Layer 8 of a small transformer language model trained on English Wikipedia (12 layers, counted from 0, width 64).
A neuron's activation on a vector x is SiLU(gate . x) times (in . x), where the dot is the dot product.

Input weights of the MLP neurons that the questions are about. A number n stands for n times 0.0096.
n3 gate: 8 19 41 7 -7 -25 5 19 20 36 -26 39 -38 13 -13 -10 -22 -14 -41 -21 -6 -44 -8 -31 -17 -27 30 -2 34 -1 10 -23 -14 42 20 23 1 -3 -42 -12 -19 -6 24 44 -11 -1 -12 11 -18 19 -21 -5 3 -28 -35 11 -6 -42 -33 -47 -8 -56 8 6
n16 gate: 7 23 -17 -6 21 1 -20 -36 -14 7 -28 -47 -23 -42 28 12 -6 -46 -25 -4 -20 -17 -14 51 -30 -11 -16 1 16 4 -19 -1 -48 41 22 -1 -2 41 -37 50 14 55 -20 10 17 13 -11 -5 4 -17 -59 -59 -22 25 -35 -3 -1 -34 30 23 -15 -29 -8 11
n21 gate: 25 3 -25 -42 -41 6 -11 -45 47 28 -4 21 -44 5 -27 -15 -17 -24 -24 7 32 56 -15 49 -11 -32 4 5 -10 -20 -25 10 -15 31 -58 -41 13 23 -37 -4 61 16 -14 -21 0 2 19 30 -36 8 -31 0 19 9 -1 37 47 -9 -6 23 -8 -15 -10 -2
n22 gate: 21 64 -16 -19 -11 -53 14 31 22 -1 2 -12 -8 17 -1 -8 15 -34 -34 -37 -23 -20 17 23 27 20 19 -8 -7 -42 15 14 1 -50 13 -29 -9 -48 -4 -9 -19 -22 -17 32 -11 15 24 30 0 -31 34 40 -33 28 -13 -11 -18 -10 9 3 -20 31 2 -17
n23 gate: -48 -19 2 4 -30 -2 23 -24 -49 15 18 -38 12 -10 9 23 -10 -28 -19 10 -20 -3 3 18 -11 13 66 21 16 -5 8 -9 8 30 -21 19 -31 -11 15 -23 32 -24 17 4 -33 6 -29 23 -46 5 2 10 7 25 -23 8 -51 41 58 25 -25 26 43 -11
n25 gate: -30 30 23 33 9 11 17 -32 -10 10 34 -13 14 -17 41 26 21 -47 -27 8 -1 -18 4 -1 -11 -75 -7 6 -5 -22 -50 53 -31 34 9 20 1 44 17 4 8 -12 -24 21 -50 -15 -2 -48 19 -13 -14 -12 -42 -5 1 3 5 -33 -5 -20 -45 29 -4 -11
n39 gate: 44 -10 36 28 -12 -40 7 -27 -11 21 -9 -7 8 35 18 52 12 31 -8 -14 17 -67 -49 -15 12 -5 -34 -25 3 4 -25 -37 -34 22 -8 6 5 -3 -40 -8 35 -6 -27 16 -6 19 31 -2 21 20 -81 20 -31 31 -3 28 3 -23 32 2 7 7 55 -21
n41 gate: 7 20 8 -18 18 -42 -23 -5 59 -7 -3 -51 -42 -3 13 -12 2 -63 -10 -10 -27 2 -50 -47 -22 -23 46 40 -7 -43 -27 33 15 -61 -48 -21 16 34 0 -9 20 -3 -23 -22 7 15 -18 8 -24 -48 -18 52 5 -8 -41 27 -9 -9 23 -8 -15 7 1 -27
n48 gate: 4 12 -14 6 -24 -59 12 -43 28 12 -1 -18 9 -15 -18 1 -48 21 -2 -21 -6 19 -7 -24 13 22 -5 18 -5 -37 -32 -1 -46 -5 -18 19 -30 -19 49 -35 45 28 -34 63 -31 27 46 23 -24 -2 8 32 -7 16 25 -3 -22 -61 -5 -5 -1 14 11 -23
n60 gate: 10 -14 12 18 -2 4 37 -36 -37 31 -8 9 31 -5 -10 17 22 -17 5 12 10 -18 30 22 10 -14 11 -45 4 -23 17 -6 14 22 -56 38 11 7 -20 -39 17 31 -8 -20 -46 -5 5 3 -22 -13 2 25 20 32 -40 -12 31 -79 13 27 -6 -3 -29 7
n68 gate: -44 1 0 -21 28 -35 -8 -8 32 17 24 -17 -13 19 -40 -12 -8 -30 13 -29 -17 -19 -9 -5 18 39 2 -15 7 31 -47 -7 -17 19 15 -9 0 27 23 -14 5 18 56 34 -21 9 -30 52 -36 19 -35 2 2 30 -39 12 -10 4 -1 4 -3 55 -17 46
n80 gate: -35 32 -23 -28 19 -47 10 -15 23 -45 -7 9 -41 19 15 -31 -5 -24 -39 17 -17 34 6 -3 27 -27 52 33 19 -45 54 -50 10 -24 31 -1 27 5 -21 3 38 5 24 -40 -22 18 37 6 -2 -16 -27 -4 3 -3 -7 -8 -1 -34 10 6 14 -3 -18 -65
n98 gate: -24 12 24 9 36 -20 20 -38 24 -19 -9 55 -8 -12 39 -23 2 -2 -27 6 4 -24 -10 0 19 11 24 48 20 -12 -10 -11 -41 -2 30 26 53 19 -2 -41 -54 36 -13 27 -36 13 8 -15 10 3 -2 23 -38 31 -32 51 -27 5 -6 -6 4 -60 -7 -15
n105 gate: 12 12 9 -36 -19 -20 33 8 -57 9 -2 17 -28 13 11 30 -37 -26 -10 20 11 -15 8 -38 2 -23 -17 -29 51 -6 -77 15 -40 29 40 4 -40 -31 -3 -13 3 33 29 3 17 3 -9 3 -5 12 53 -26 -28 13 -35 -26 35 -4 3 -2 18 8 17 -10
n109 gate: 23 -2 4 22 -7 -1 13 16 -11 11 44 -58 -27 11 31 39 44 15 -23 13 16 2 30 7 21 19 8 8 19 3 15 -35 9 -3 10 34 5 -26 -31 22 -9 10 -5 -47 -7 -15 -34 0 -12 -25 7 -6 20 4 -13 38 39 -35 27 -24 -28 17 0 18
n113 gate: 1 10 -15 -4 -11 -38 13 -10 -22 -26 23 -25 -1 18 -36 -8 -10 -46 -4 -40 -61 38 9 0 -24 28 -38 -42 35 -31 -14 -26 -14 -19 13 -21 29 -20 -54 22 -1 -7 -2 -33 25 -17 -46 9 -15 -42 1 1 -54 -10 2 0 14 -15 9 20 -35 -21 -13 -17
n124 gate: -19 4 -1 12 -1 3 54 -6 -7 36 -39 -10 20 -10 41 -12 -32 -3 19 -25 -34 -64 8 14 -54 -1 14 -23 21 12 41 17 -17 35 17 -6 -15 8 46 -10 30 -5 25 35 -1 1 -5 -26 15 -7 32 -17 -32 -38 13 -35 -20 -31 29 -27 -26 20 -49 -24
n143 gate: 10 14 4 5 -33 -27 85 -20 7 -25 4 30 -2 -14 -7 -3 -35 -15 -58 22 -41 -23 -7 -2 -4 1 -18 15 7 14 -25 0 -25 -13 -26 -45 3 -2 -13 27 6 12 -57 -32 29 42 4 41 43 19 28 51 -18 19 18 23 19 -25 5 -18 4 -21 -14 15
n162 gate: -24 -21 -5 -4 -16 -46 -30 -15 -11 3 26 -25 -43 -40 -36 57 -6 -36 -5 8 15 -34 33 -2 15 8 4 -33 -14 5 19 -11 9 43 9 5 35 -2 1 -17 -6 13 32 -36 1 1 -94 7 -25 16 -41 -17 -25 -12 -1 25 25 -19 -39 10 13 -10 21 -1
n173 gate: 16 23 26 -26 -64 -26 -2 11 -60 -16 -26 -37 -20 -9 -36 3 -22 -69 -45 -15 -5 0 4 20 37 -4 20 -21 17 -27 1 -4 25 -23 5 -2 16 -3 24 -7 -15 4 6 -4 4 27 -18 36 42 -4 11 11 -24 20 -17 -39 46 -18 21 21 -22 -10 -6 -20
n176 gate: 30 0 40 -28 -26 17 7 -24 -56 -39 -7 15 -13 -26 18 41 -4 -27 19 21 -10 -10 13 15 -1 -47 -20 46 27 -12 24 7 -23 3 13 15 5 19 -17 -26 57 -29 -3 -8 17 5 11 -16 -6 -36 -10 -40 -9 -20 14 29 -3 -8 6 15 40 41 -9 -28
n180 gate: -25 -6 6 -20 -48 6 12 -11 -17 20 -28 -12 -29 20 -27 16 -8 -4 6 -4 -35 30 53 31 14 -18 -2 15 26 -37 19 -6 8 -16 -29 16 36 -22 -34 -46 11 12 30 15 -12 -25 2 2 -19 -49 -22 6 18 16 -35 -24 44 -1 14 -15 -13 64 4 -29
n3 in: 7 -17 -16 20 -33 13 10 -29 13 19 -6 34 -2 -24 25 8 -51 40 -11 -9 -27 10 -38 8 -17 22 7 -51 0 1 -40 -31 5 10 -7 27 -9 -21 -27 -22 -8 -10 20 -12 12 50 20 -35 -12 -7 -35 1 22 21 -17 14 24 29 23 11 16 -25 1 35
n16 in: 30 -21 8 -10 41 -20 11 12 18 14 3 -35 31 -15 -11 -32 -21 24 43 38 0 55 16 14 3 -21 21 -28 -24 -5 0 -20 47 18 0 27 41 0 20 15 -16 8 27 46 1 6 24 30 62 34 23 12 24 12 -17 21 -18 8 10 -31 34 35 12 8
n21 in: 30 16 -26 13 8 -22 6 -23 3 -3 -31 6 -6 -8 -12 -23 4 -41 -18 -17 20 1 26 7 3 -16 19 -52 26 55 -9 19 17 -76 -4 -42 5 -22 54 -6 -2 -23 21 -29 8 29 -15 -24 17 -24 18 -7 -18 9 21 35 3 -6 -9 -39 9 21 -25 -12
n22 in: 7 9 1 -34 -30 -33 8 -6 -2 -20 -8 -53 15 16 6 -21 39 -15 1 -9 -25 -17 -20 -21 -19 -6 10 -2 -17 34 -1 -10 -14 -12 -72 -23 -62 33 -39 -14 6 22 -31 -12 -9 -7 -22 5 -3 -24 5 4 40 13 -2 29 9 25 9 8 -30 30 -16 -28
n23 in: 2 24 5 -7 -10 25 -10 14 40 8 0 32 1 -8 15 -68 -31 -22 -11 -16 15 6 9 -64 4 -9 32 -13 -4 -19 30 43 -5 7 -23 6 -5 -16 4 1 27 5 8 -21 10 22 13 6 -15 28 -36 16 11 13 12 -22 -7 -28 21 0 3 0 -16 -28
n25 in: 16 -8 -6 -48 -29 2 35 -21 2 -19 35 23 -3 -22 26 -8 13 -24 36 -6 26 -32 -8 64 9 3 0 45 14 6 38 9 -1 -3 -9 -7 9 -17 6 0 15 -3 2 30 28 4 -22 -40 28 32 -7 -21 -1 -19 -8 9 -22 3 -17 -19 12 -1 -10 -2
n39 in: -8 -33 6 8 2 16 -2 13 -17 -7 -22 -24 2 -15 27 12 3 2 -32 -12 -20 21 -51 -12 21 -1 12 -1 -41 12 9 8 -14 -48 -71 -20 -10 31 -14 41 0 -49 13 43 -8 18 -30 -27 -25 -23 -4 0 15 6 -52 -20 -8 4 17 13 40 -33 17 27
n41 in: -30 -25 -51 -4 -20 -50 -1 30 12 -9 -1 47 26 -37 -20 -9 28 -26 28 18 38 20 16 24 23 -33 -22 -47 27 -34 -9 4 -16 -2 22 -30 24 -16 -6 -26 28 26 -16 -14 -12 -27 33 -30 -10 -35 34 16 -9 6 5 -37 7 -18 0 -17 -57 -5 -17 38
n48 in: 12 -10 -23 0 -5 -47 -4 -44 29 -16 24 18 24 -8 -28 7 -4 -11 41 16 9 -23 48 -19 14 -4 -29 47 -11 24 23 44 5 -34 30 7 -27 26 5 24 -5 -10 -6 -7 -4 -29 -15 10 -20 2 -27 -14 19 -13 -22 -4 -1 -9 13 -23 4 40 -12 31
n60 in: 14 -20 20 12 17 9 -13 -8 20 -21 -26 -31 39 -34 -18 -1 2 8 -9 29 -1 0 -4 -23 -18 31 -4 67 27 2 17 11 3 -8 41 29 23 -52 -31 -29 -8 20 -18 -9 1 -19 -43 26 -9 19 -16 30 -4 -5 -22 -6 -3 -1 30 2 -15 3 0 44
n68 in: -13 -36 -24 5 37 -38 -15 25 -25 -4 15 17 8 43 -10 -13 -10 -44 14 9 10 -24 -49 6 -4 -26 -5 -9 24 4 29 16 -1 -28 1 -29 30 -12 26 26 -4 -16 10 21 9 14 -29 18 21 -38 35 18 -15 -13 -17 -36 -7 -20 -32 -15 -2 -6 41 5
n80 in: -1 17 -3 -4 -35 -37 16 -49 39 -14 -26 -46 53 16 5 2 -15 11 33 -10 20 -5 14 12 22 37 0 -34 -1 -4 18 -10 0 -18 -7 -10 3 -11 2 -8 7 13 42 -13 -28 -35 19 9 14 -7 -9 40 3 4 41 25 -63 43 -7 15 3 -32 -60 -3
n98 in: 20 -28 -6 14 24 -6 -14 -27 -10 18 -25 -14 12 -32 -26 43 -56 -10 -21 43 5 8 -53 29 -26 34 -49 -13 -14 12 25 13 9 -4 59 -13 25 0 -11 1 -20 -54 -4 -20 24 49 -1 -8 -18 19 -9 -6 -1 -19 -18 10 -14 13 3 29 -7 12 35 -4
n105 in: 16 -11 2 11 24 6 7 -5 -13 6 3 2 27 33 -3 18 -10 -39 7 -5 5 61 10 8 6 26 -13 1 4 39 6 -26 21 26 -24 6 -17 8 5 -38 -5 -24 -12 -44 -10 9 -35 27 -39 5 50 -14 10 10 24 1 -57 14 11 10 -4 34 6 -15
n109 in: -11 -4 19 -5 20 -19 39 -9 17 31 46 14 5 -12 -11 -22 -9 11 -22 -19 7 60 16 -6 7 11 -20 18 -6 29 -6 -30 -10 -19 -24 -3 -28 -21 -34 5 -71 -7 5 -1 0 36 -39 -5 -10 20 -5 -10 0 11 -14 2 4 -19 35 29 22 -4 35 -25
n113 in: -29 16 -8 -39 -2 5 10 26 19 -16 46 12 -8 33 -7 38 33 -31 8 -21 0 -11 -41 6 1 -7 16 -40 -11 -21 -22 -13 20 -22 -20 -4 20 -20 -17 41 -32 -10 -55 1 0 -22 -26 16 5 6 44 4 -35 -16 28 39 13 7 0 14 -10 -1 -24 2
n124 in: -15 3 -15 13 -18 -30 6 -13 -20 -40 -5 9 -12 37 -15 8 0 11 9 9 39 18 25 -34 27 -7 -30 -30 -1 -1 -6 -31 5 30 11 -20 -50 -35 -3 14 27 0 21 -3 -4 2 35 -25 3 12 2 -1 40 -32 14 26 36 -5 -5 -40 42 -38 -16 -8
n143 in: 19 31 27 -36 23 28 35 -20 -28 -8 5 -12 -6 -13 -27 -11 -29 -8 27 17 -24 3 -49 -6 -51 -8 -53 -21 3 -17 1 -16 -30 -20 -16 9 -4 29 -19 -11 -24 -13 8 -7 -6 -2 22 -1 -30 9 5 -11 -21 -30 24 30 -7 18 -7 17 -52 -13 -2 -9
n162 in: 25 16 -20 2 -16 0 10 21 -3 -19 12 20 23 -12 46 43 -12 45 0 27 23 7 42 -6 -10 -5 -28 -17 19 25 0 -18 22 -5 19 -15 27 7 -4 29 38 -8 -8 20 6 -17 -20 12 21 -8 14 42 -18 -21 -28 -32 -11 -11 -10 -34 -2 -18 -10 -25
n173 in: 10 6 22 -21 -28 32 5 8 15 4 -9 -18 -9 18 -3 4 -24 -37 3 -35 -12 -6 18 6 -17 2 -9 -28 -25 13 23 3 37 0 8 -56 -24 -8 -49 -39 12 33 -14 13 -3 -3 -16 19 -2 21 0 12 37 13 -11 8 -11 38 23 -33 -15 31 -12 52
n176 in: -11 0 11 -16 -4 -15 23 3 -6 -5 -5 19 -23 3 25 29 17 38 18 -12 0 9 -40 -46 0 -35 3 -26 -26 27 5 26 19 31 -8 -28 32 -24 49 19 -2 -39 -9 -50 6 -4 35 17 7 -3 -28 34 -10 -9 -12 7 -11 21 -4 -18 -1 -66 20 3
n180 in: -36 33 -14 18 17 16 10 -33 23 -34 -32 14 14 -12 -2 -28 17 -6 -32 16 3 6 21 13 -21 4 -7 38 39 11 2 -19 4 8 14 0 -22 -24 9 11 -7 -14 -33 -28 29 -41 23 1 0 -28 -16 -21 -9 -16 -24 -28 0 22 -20 2 -26 38 4 0

Each question shows a token from some text and the vector x that enters the MLP there. A number n stands for n times 0.031.

"ou": -14 1 -19 -16 -26 33 -16 -16 8 18 2 6 9 -25 -35 -1 -36 20 49 6 15 -7 -10 -26 1 34 -33 0 -2 11 13 26 -19 16 1 -25 25 -18 34 -30 -26 5 9 -2 15 -16 -21 -4 -22 -12 -39 -26 14 9 -5 -50 4 -22 8 13 27 17 -20 -8
Which neuron lights up most? n48

" years": 36 11 17 -24 0 17 -38 9 8 14 13 9 30 -6 -43 7 14 1 34 -25 9 13 19 -4 -20 12 -14 17 -7 18 19 -27 -9 -35 1 45 10 -25 25 -19 -1 1 -17 18 12 7 39 5 -7 -5 5 23 -4 16 0 -26 -33 3 45 8 3 0 4 -7
Which neuron lights up most? n48

" New": -23 3 3 3 -4 53 -32 -23 6 -8 -7 11 20 -22 -14 -12 7 0 3 -2 -5 34 15 -48 -16 1 -47 6 -46 2 -2 -19 -1 6 -1 62 -7 -19 14 8 -22 4 -14 -13 -6 21 22 -17 -32 8 7 -11 13 28 -24 -5 7 20 -15 14 -1 1 28 -35
Which neuron lights up most? n68

"og": 19 3 0 2 13 -1 -10 -4 -11 21 7 -22 44 -23 20 1 15 37 32 2 25 15 8 56 19 -42 3 22 -9 -6 -23 -32 19 17 6 27 -12 -5 -6 28 13 -18 6 17 -38 -13 -32 -42 7 28 14 5 39 1 -15 -1 27 -4 -1 3 -3 9 17 14
The two highest activations, in order: n25, n109

"c": 27 16 -4 26 16 7 -33 6 0 -20 -10 -6 -2 -9 -15 4 -54 21 -13 20 28 -3 11 12 -23 13 -12 21 -21 49 8 -7 8 -3 41 -22 -19 14 6 -23 32 -30 -1 1 36 20 -8 10 39 8 4 4 -20 24 32 -21 7 -7 8 0 17 -1 -13 4
Which neuron lights up most? n113

"al": -23 14 19 -5 20 8 -6 24 16 -40 13 -21 16 0 28 -65 -10 14 -7 -4 9 1 -2 -44 -16 -52 21 -1 -22 25 14 -6 1 -15 14 47 -25 8 9 11 -32 -2 -8 -24 29 -9 9 -31 8 12 5 -14 14 -14 -15 57 11 -15 -5 -16 -24 -28 6 3
The most active neuron and its activation: n109, at about 0.74

" dis": -56 7 -6 -27 -2 21 -28 18 0 12 4 33 16 -4 7 24 20 -4 -6 19 18 -9 -24 -4 13 43 32 9 -11 -10 -9 -4 13 20 -6 9 -29 0 17 -13 -6 -29 6 -18 47 -14 25 -15 -17 24 3 20 4 27 0 -10 -26 7 -1 -20 40 -10 27 -20
The most active neuron and its activation: n23, at about 2

"s": 17 30 -13 -20 -3 -18 -18 28 21 5 6 15 9 -20 -11 -21 -3 -2 -49 8 15 27 -9 9 -32 13 -35 5 -23 11 21 -6 -13 10 24 6 -6 0 35 12 -11 20 -9 -12 60 10 24 17 17 10 -24 -7 27 0 -15 -40 37 -42 6 8 2 -13 -31 15
The most active neuron and its activation: n16, at about 0.54

"es": 2 -3 22 -38 -7 -28 -27 43 9 -16 15 19 15 -17 -8 3 19 -20 -37 -17 19 5 -2 -21 -43 14 31 -5 -5 7 36 10 -7 -10 27 7 14 -3 40 -1 10 8 0 -11 44 21 23 -4 -8 4 -29 14 -8 -11 -19 -36 -7 -34 -17 22 5 -21 -16 19
The most active neuron and its activation: n41, at about 1.3

" Ind": -7 7 -13 0 17 35 -18 -1 5 9 2 13 56 -34 10 -7 -12 7 -29 11 5 17 6 -4 14 0 35 -15 9 -3 12 -18 14 -8 1 25 -18 5 -13 -22 -18 15 16 -20 31 -8 47 0 11 10 -4 9 23 11 -29 -4 2 -1 -8 -22 33 -35 30 -13
Which neuron lights up most? n3

"ten": -17 26 -1 -39 2 13 6 15 -21 4 30 14 28 -14 16 -9 16 -10 -46 6 16 16 37 18 0 23 -22 30 5 12 8 -3 -2 23 16 -31 17 -1 28 18 18 21 -19 23 21 -30 34 -11 41 -25 -10 -24 -11 3 5 -20 -26 -50 -8 31 -11 -4 -2 -25
Which neuron lights up most? n25

" un": -35 -18 -6 -32 -11 31 -50 19 -19 -28 -10 19 14 11 -7 3 34 -13 9 23 3 -41 -6 -8 4 18 8 14 -28 10 -10 3 6 -7 -20 18 -16 -7 27 -12 9 -13 14 -28 5 1 -12 6 -24 29 -9 28 -4 27 -1 -24 -21 11 -25 -12 15 8 7 -19
Which neuron lights up most? n23

" rele": -38 23 18 2 -14 13 -45 13 7 19 6 -11 27 30 -8 7 9 45 19 -23 -11 6 -11 -15 25 51 -26 -29 -29 22 17 5 -4 -16 -4 8 -4 -7 -9 -18 2 5 15 10 -15 -8 -7 -17 -36 -14 -19 4 0 35 3 -6 18 -20 1 12 6 -5 1 1
The most active neuron and its activation: n39, at about 1.7

"ly": 7 3 30 -60 -7 2 -17 26 -14 -5 22 -7 25 -17 -15 8 -33 -19 -26 -9 17 3 17 -14 -34 27 -41 -6 -6 -2 13 10 -1 4 25 -9 18 -30 16 14 -18 6 -16 36 44 4 -17 11 16 -15 -9 -14 -7 -16 10 -35 -2 -36 20 25 17 17 -11 6
Which three neurons fire most, strongest first? n173, n113, n162

":": 20 7 11 -5 -14 13 -21 3 3 -5 9 3 18 1 19 22 19 -8 -16 8 20 -5 1 -8 1 12 -12 -51 -22 11 -29 14 -3 12 -4 -42 46 0 1 -12 -8 0 8 27 57 22 1 -7 24 8 -39 15 5 -12 0 -48 29 -16 16 -5 20 0 -16 -3
Which neuron lights up most? n39

" the": -71 3 22 -4 -4 68 -15 2 10 12 1 -2 29 14 3 -5 -29 14 -38 8 -13 -8 26 -3 5 -5 -34 19 18 21 -7 -8 20 6 15 -2 7 -33 12 -25 -23 4 5 16 37 -8 17 -19 -3 -33 6 3 8 34 -3 -25 16 37 5 2 -7 7 9 14
The most active neuron and its activation: n180, at about 7.1

"le": -16 22 -24 -17 -8 -27 -5 44 27 22 22 -1 4 -9 11 -19 24 -7 -5 -21 20 -19 -40 -7 3 -17 -29 -38 -6 7 22 13 -7 -21 0 -12 -22 -25 -7 13 -36 -2 -22 -12 73 -11 -17 -3 22 -18 11 -8 24 -17 1 -22 10 -7 2 10 8 -24 19 4
The two highest activations, in order: n113, n22

"ri": -43 -13 -10 -9 17 -2 -27 49 -7 -4 33 3 5 -22 -5 8 -5 -13 3 -29 20 11 30 -31 -45 -31 2 -13 -5 14 1 8 0 -21 5 7 4 -18 11 3 45 7 12 27 9 -1 32 -37 40 30 14 25 -6 -22 -7 21 -14 1 -11 7 -2 5 -1 -15
Which neuron lights up most? n124

"ug": -19 3 -3 -11 14 -7 -32 20 -40 -1 33 -4 18 18 22 -14 13 35 8 6 19 47 -4 -10 0 78 -18 11 3 -4 -20 5 -5 -9 11 -34 27 -2 17 -33 -1 -3 8 2 0 -29 -33 -2 7 39 1 3 0 30 -2 -14 2 -23 -6 -18 20 11 36 22
The two highest activations, in order: n68, n109

"our": -4 3 -2 -16 4 26 -41 -11 -22 31 -7 34 21 -2 -8 -23 35 -11 4 6 25 23 17 -34 -19 15 -27 10 -16 -2 -1 8 -5 -2 3 -15 21 -21 8 -11 -25 -6 -30 -13 -59 -19 -10 16 -6 -21 9 26 -20 31 -1 -3 15 -13 4 -3 -28 31 -1 2
Which neuron lights up most? n60

",": -5 24 -2 -33 6 1 -20 -12 -18 -7 15 14 38 -31 -23 9 -6 -1 -17 2 29 -29 12 3 2 11 -18 -44 -8 4 -37 -21 -3 -4 4 0 36 3 28 0 -11 13 15 3 49 11 4 -15 -7 7 -12 4 21 -13 17 -39 -24 5 5 8 20 12 1 2
The two highest activations, in order: n162, n22

" G": -24 11 1 -15 -10 25 -41 -13 7 1 4 -5 24 -9 13 8 -6 25 1 59 0 4 -4 21 13 6 26 -2 -12 -4 -12 -5 21 5 -7 25 -28 4 1 -15 -6 6 -1 30 37 -14 -8 -2 7 -3 5 -4 11 4 0 -4 20 21 -17 16 39 -6 21 -8
Which neuron lights up most? n41

"ain": -21 7 2 0 -8 24 -14 -11 3 15 30 -15 15 -15 -3 11 11 -38 -31 -28 25 -23 -6 -52 -39 -6 -39 -8 -23 11 1 17 6 -7 7 -11 -16 -44 -12 17 -4 0 -2 12 72 3 -14 5 7 -10 1 39 -5 10 30 -3 17 -12 -1 0 10 -3 13 -21
Which neuron lights up most? n113

"1": 18 -7 3 -1 -9 -4 -29 -7 10 -19 1 -22 9 17 11 11 33 -29 19 -33 8 -16 0 -34 -11 5 -6 17 -30 10 -12 0 9 26 11 -27 11 -17 -11 -2 -32 -1 2 21 35 -15 15 -17 11 -22 7 13 14 -5 -3 -37 -21 4 -30 13 61 3 -8 -10
Which neuron lights up most? n143

"rom": -16 -8 -33 -1 33 28 -16 24 5 8 5 -9 28 -3 -29 0 -14 -19 -65 11 26 -20 -10 19 20 16 7 -11 19 16 10 -18 23 15 -5 -10 -13 -26 -17 27 -11 9 19 -4 18 18 32 -15 59 23 -9 -12 20 -5 -23 6 -7 24 0 -17 15 -29 16 -26
Which neuron lights up most? n16

" him": 3 16 15 -61 12 16 -26 -3 -23 29 -11 19 47 -33 -13 18 15 -1 11 -21 3 -5 -4 4 -12 26 -33 -1 -3 -21 15 4 12 -14 -4 -10 8 -26 17 -22 -19 13 10 25 11 -12 11 2 -26 7 -23 0 -3 5 5 -37 2 -14 21 8 6 -3 -20 -15
Which neuron lights up most? n60

"er": 6 10 2 -14 -24 29 3 32 25 -46 19 -28 46 1 25 -17 7 -7 -15 6 16 -22 -27 0 0 -53 4 24 -10 -4 -14 6 30 -19 -17 -6 -31 2 6 45 -4 12 -6 28 16 -30 -1 -3 20 -16 -4 8 -4 26 -2 10 4 0 -9 -9 8 -40 -14 -15
The most active neuron and its activation: n25, at about 1.9

"if": 16 8 -13 0 -4 28 -26 -10 4 21 14 22 16 0 -34 4 1 3 -15 -10 46 18 33 1 0 5 -5 1 4 -1 4 10 -1 -7 -9 2 34 -45 -13 -6 -33 -7 12 0 -4 12 13 -28 -22 43 -38 9 21 4 -23 13 18 -11 -31 -3 -6 -13 7 -32
The two highest activations, in order: n21, n3

"l": 9 19 -20 2 2 27 -16 21 15 10 3 7 -10 12 -10 -2 -27 -13 -4 8 39 5 7 -10 -13 18 -62 12 -11 6 26 -6 22 -15 -18 3 9 -8 23 -41 -37 1 -10 -4 18 -8 30 -16 24 30 5 -25 15 -41 48 7 -13 -29 -6 36 -1 -51 -18 12
Which three neurons fire most, strongest first? n22, n39, n16

" L": 13 -4 4 -7 9 9 -45 23 22 -10 -3 2 8 13 17 -23 14 -6 7 66 1 12 19 -3 -4 16 2 2 -13 -6 1 -1 36 -1 -13 6 -14 -17 -25 -16 -14 9 27 0 3 -16 -9 -35 -6 7 3 38 18 -3 20 -6 7 29 -15 -18 3 18 -11 -4
Which neuron lights up most? n176

" St": -34 13 12 -2 3 12 -29 11 -7 15 -3 1 39 -6 37 8 -15 11 -21 44 -6 44 -12 6 -3 -28 -18 -17 -8 1 -11 0 24 19 -11 26 -26 -12 16 -17 -8 4 21 -16 -14 -2 30 -3 14 23 33 -9 5 6 -29 -10 17 29 -4 -3 30 -12 3 -27
The two highest activations, in order: n105, n48

"ter": 36 31 -19 -18 -20 29 -9 11 24 -21 10 4 13 -7 0 12 -14 -21 -24 1 16 -14 -37 -16 -38 -34 -3 29 -20 8 20 -2 -2 -5 22 -9 -33 -14 22 15 -15 -20 -15 -5 9 -30 -18 -2 11 -6 6 29 -17 23 35 -31 38 7 -19 0 -7 13 -25 -45
The two highest activations, in order: n22, n143

"ed": 10 0 9 6 -7 -4 -26 12 -43 4 8 -8 23 -28 -18 -17 6 14 -53 -8 -6 0 -17 23 -32 30 5 -8 -18 27 26 -8 1 -16 29 -9 12 -6 -8 -4 -34 22 -26 28 38 -32 6 6 8 12 -11 10 -13 31 -7 -32 -28 -43 6 4 -7 -36 10 -27
Which neuron lights up most? n98

"ch": 20 14 -29 -17 -2 -17 -5 23 3 -64 51 -5 14 4 8 -32 2 -7 22 19 9 25 -30 32 16 9 -26 15 -30 13 -7 7 3 -26 -18 -7 -49 5 -10 3 -38 -1 11 8 39 0 26 22 10 -10 16 -16 -17 2 -7 -16 3 14 3 8 -10 -17 -5 12
Which neuron lights up most? n22

"ost": -19 20 5 -1 12 -5 -38 8 15 -26 2 17 30 -35 -17 1 0 -37 18 -12 -17 31 28 -22 -32 52 12 -7 -14 -22 21 5 10 -25 -2 -21 9 -32 16 28 9 -14 0 14 -9 6 -4 8 -5 -11 -11 -7 17 2 7 -40 3 -29 6 -6 -2 32 -1 5
Which neuron lights up most? n48

" ": -30 -9 -4 -18 12 1 -62 -12 10 4 3 -3 14 -12 4 33 21 -7 8 -7 11 1 27 4 -9 7 19 -6 -5 22 -6 1 -11 0 8 12 13 -5 -13 1 -45 -8 -5 -17 33 3 6 -8 5 3 30 17 10 9 -14 -40 -15 -5 14 -10 0 -14 -14 -8
Which three neurons fire most, strongest first? n143, n162, n124

"ep": -5 29 -37 -36 -12 -19 1 -13 8 9 -22 -20 40 -9 17 -2 12 -16 27 -25 16 30 -7 18 -45 28 -16 -14 -10 4 18 16 12 8 24 -42 -13 1 4 18 6 -19 -13 13 41 22 -1 11 -25 18 -25 -8 24 4 30 -37 -19 -11 0 8 3 -15 9 15
The most active neuron and its activation: n48, at about 0.46

"at": 15 3 -1 16 20 18 -13 -8 -34 19 -38 -25 2 -38 9 6 -3 21 42 16 13 -7 -17 -8 29 13 20 20 -28 15 -3 -22 8 -8 9 46 -15 9 -1 -7 -21 -4 18 33 2 -16 8 19 -11 40 -17 -31 -6 -20 -20 -30 -41 57 21 3 -7 -9 0 20
The most active neuron and its activation: n16, at about 1.1

"au": -16 21 -17 11 -9 25 -33 15 -31 9 7 -1 20 16 -39 -18 26 21 24 3 41 2 25 5 -6 -20 2 5 17 20 15 7 -4 27 0 -1 32 -26 -18 -10 -36 5 -5 -27 15 3 16 -18 -4 -3 -30 -8 5 2 -24 12 -5 -22 5 18 26 31 1 -12
Which three neurons fire most, strongest first? n180, n60, n109

"us": -5 27 -17 19 0 6 -29 41 13 -45 14 19 22 -18 15 -1 -11 32 0 -11 12 13 -22 -15 -26 9 -13 12 -8 -2 12 -8 5 27 0 14 -5 16 25 22 11 8 9 3 68 13 1 46 19 -15 -1 42 -25 3 -7 -31 -7 -11 -19 6 7 -28 -19 -8
Which neuron lights up most? n21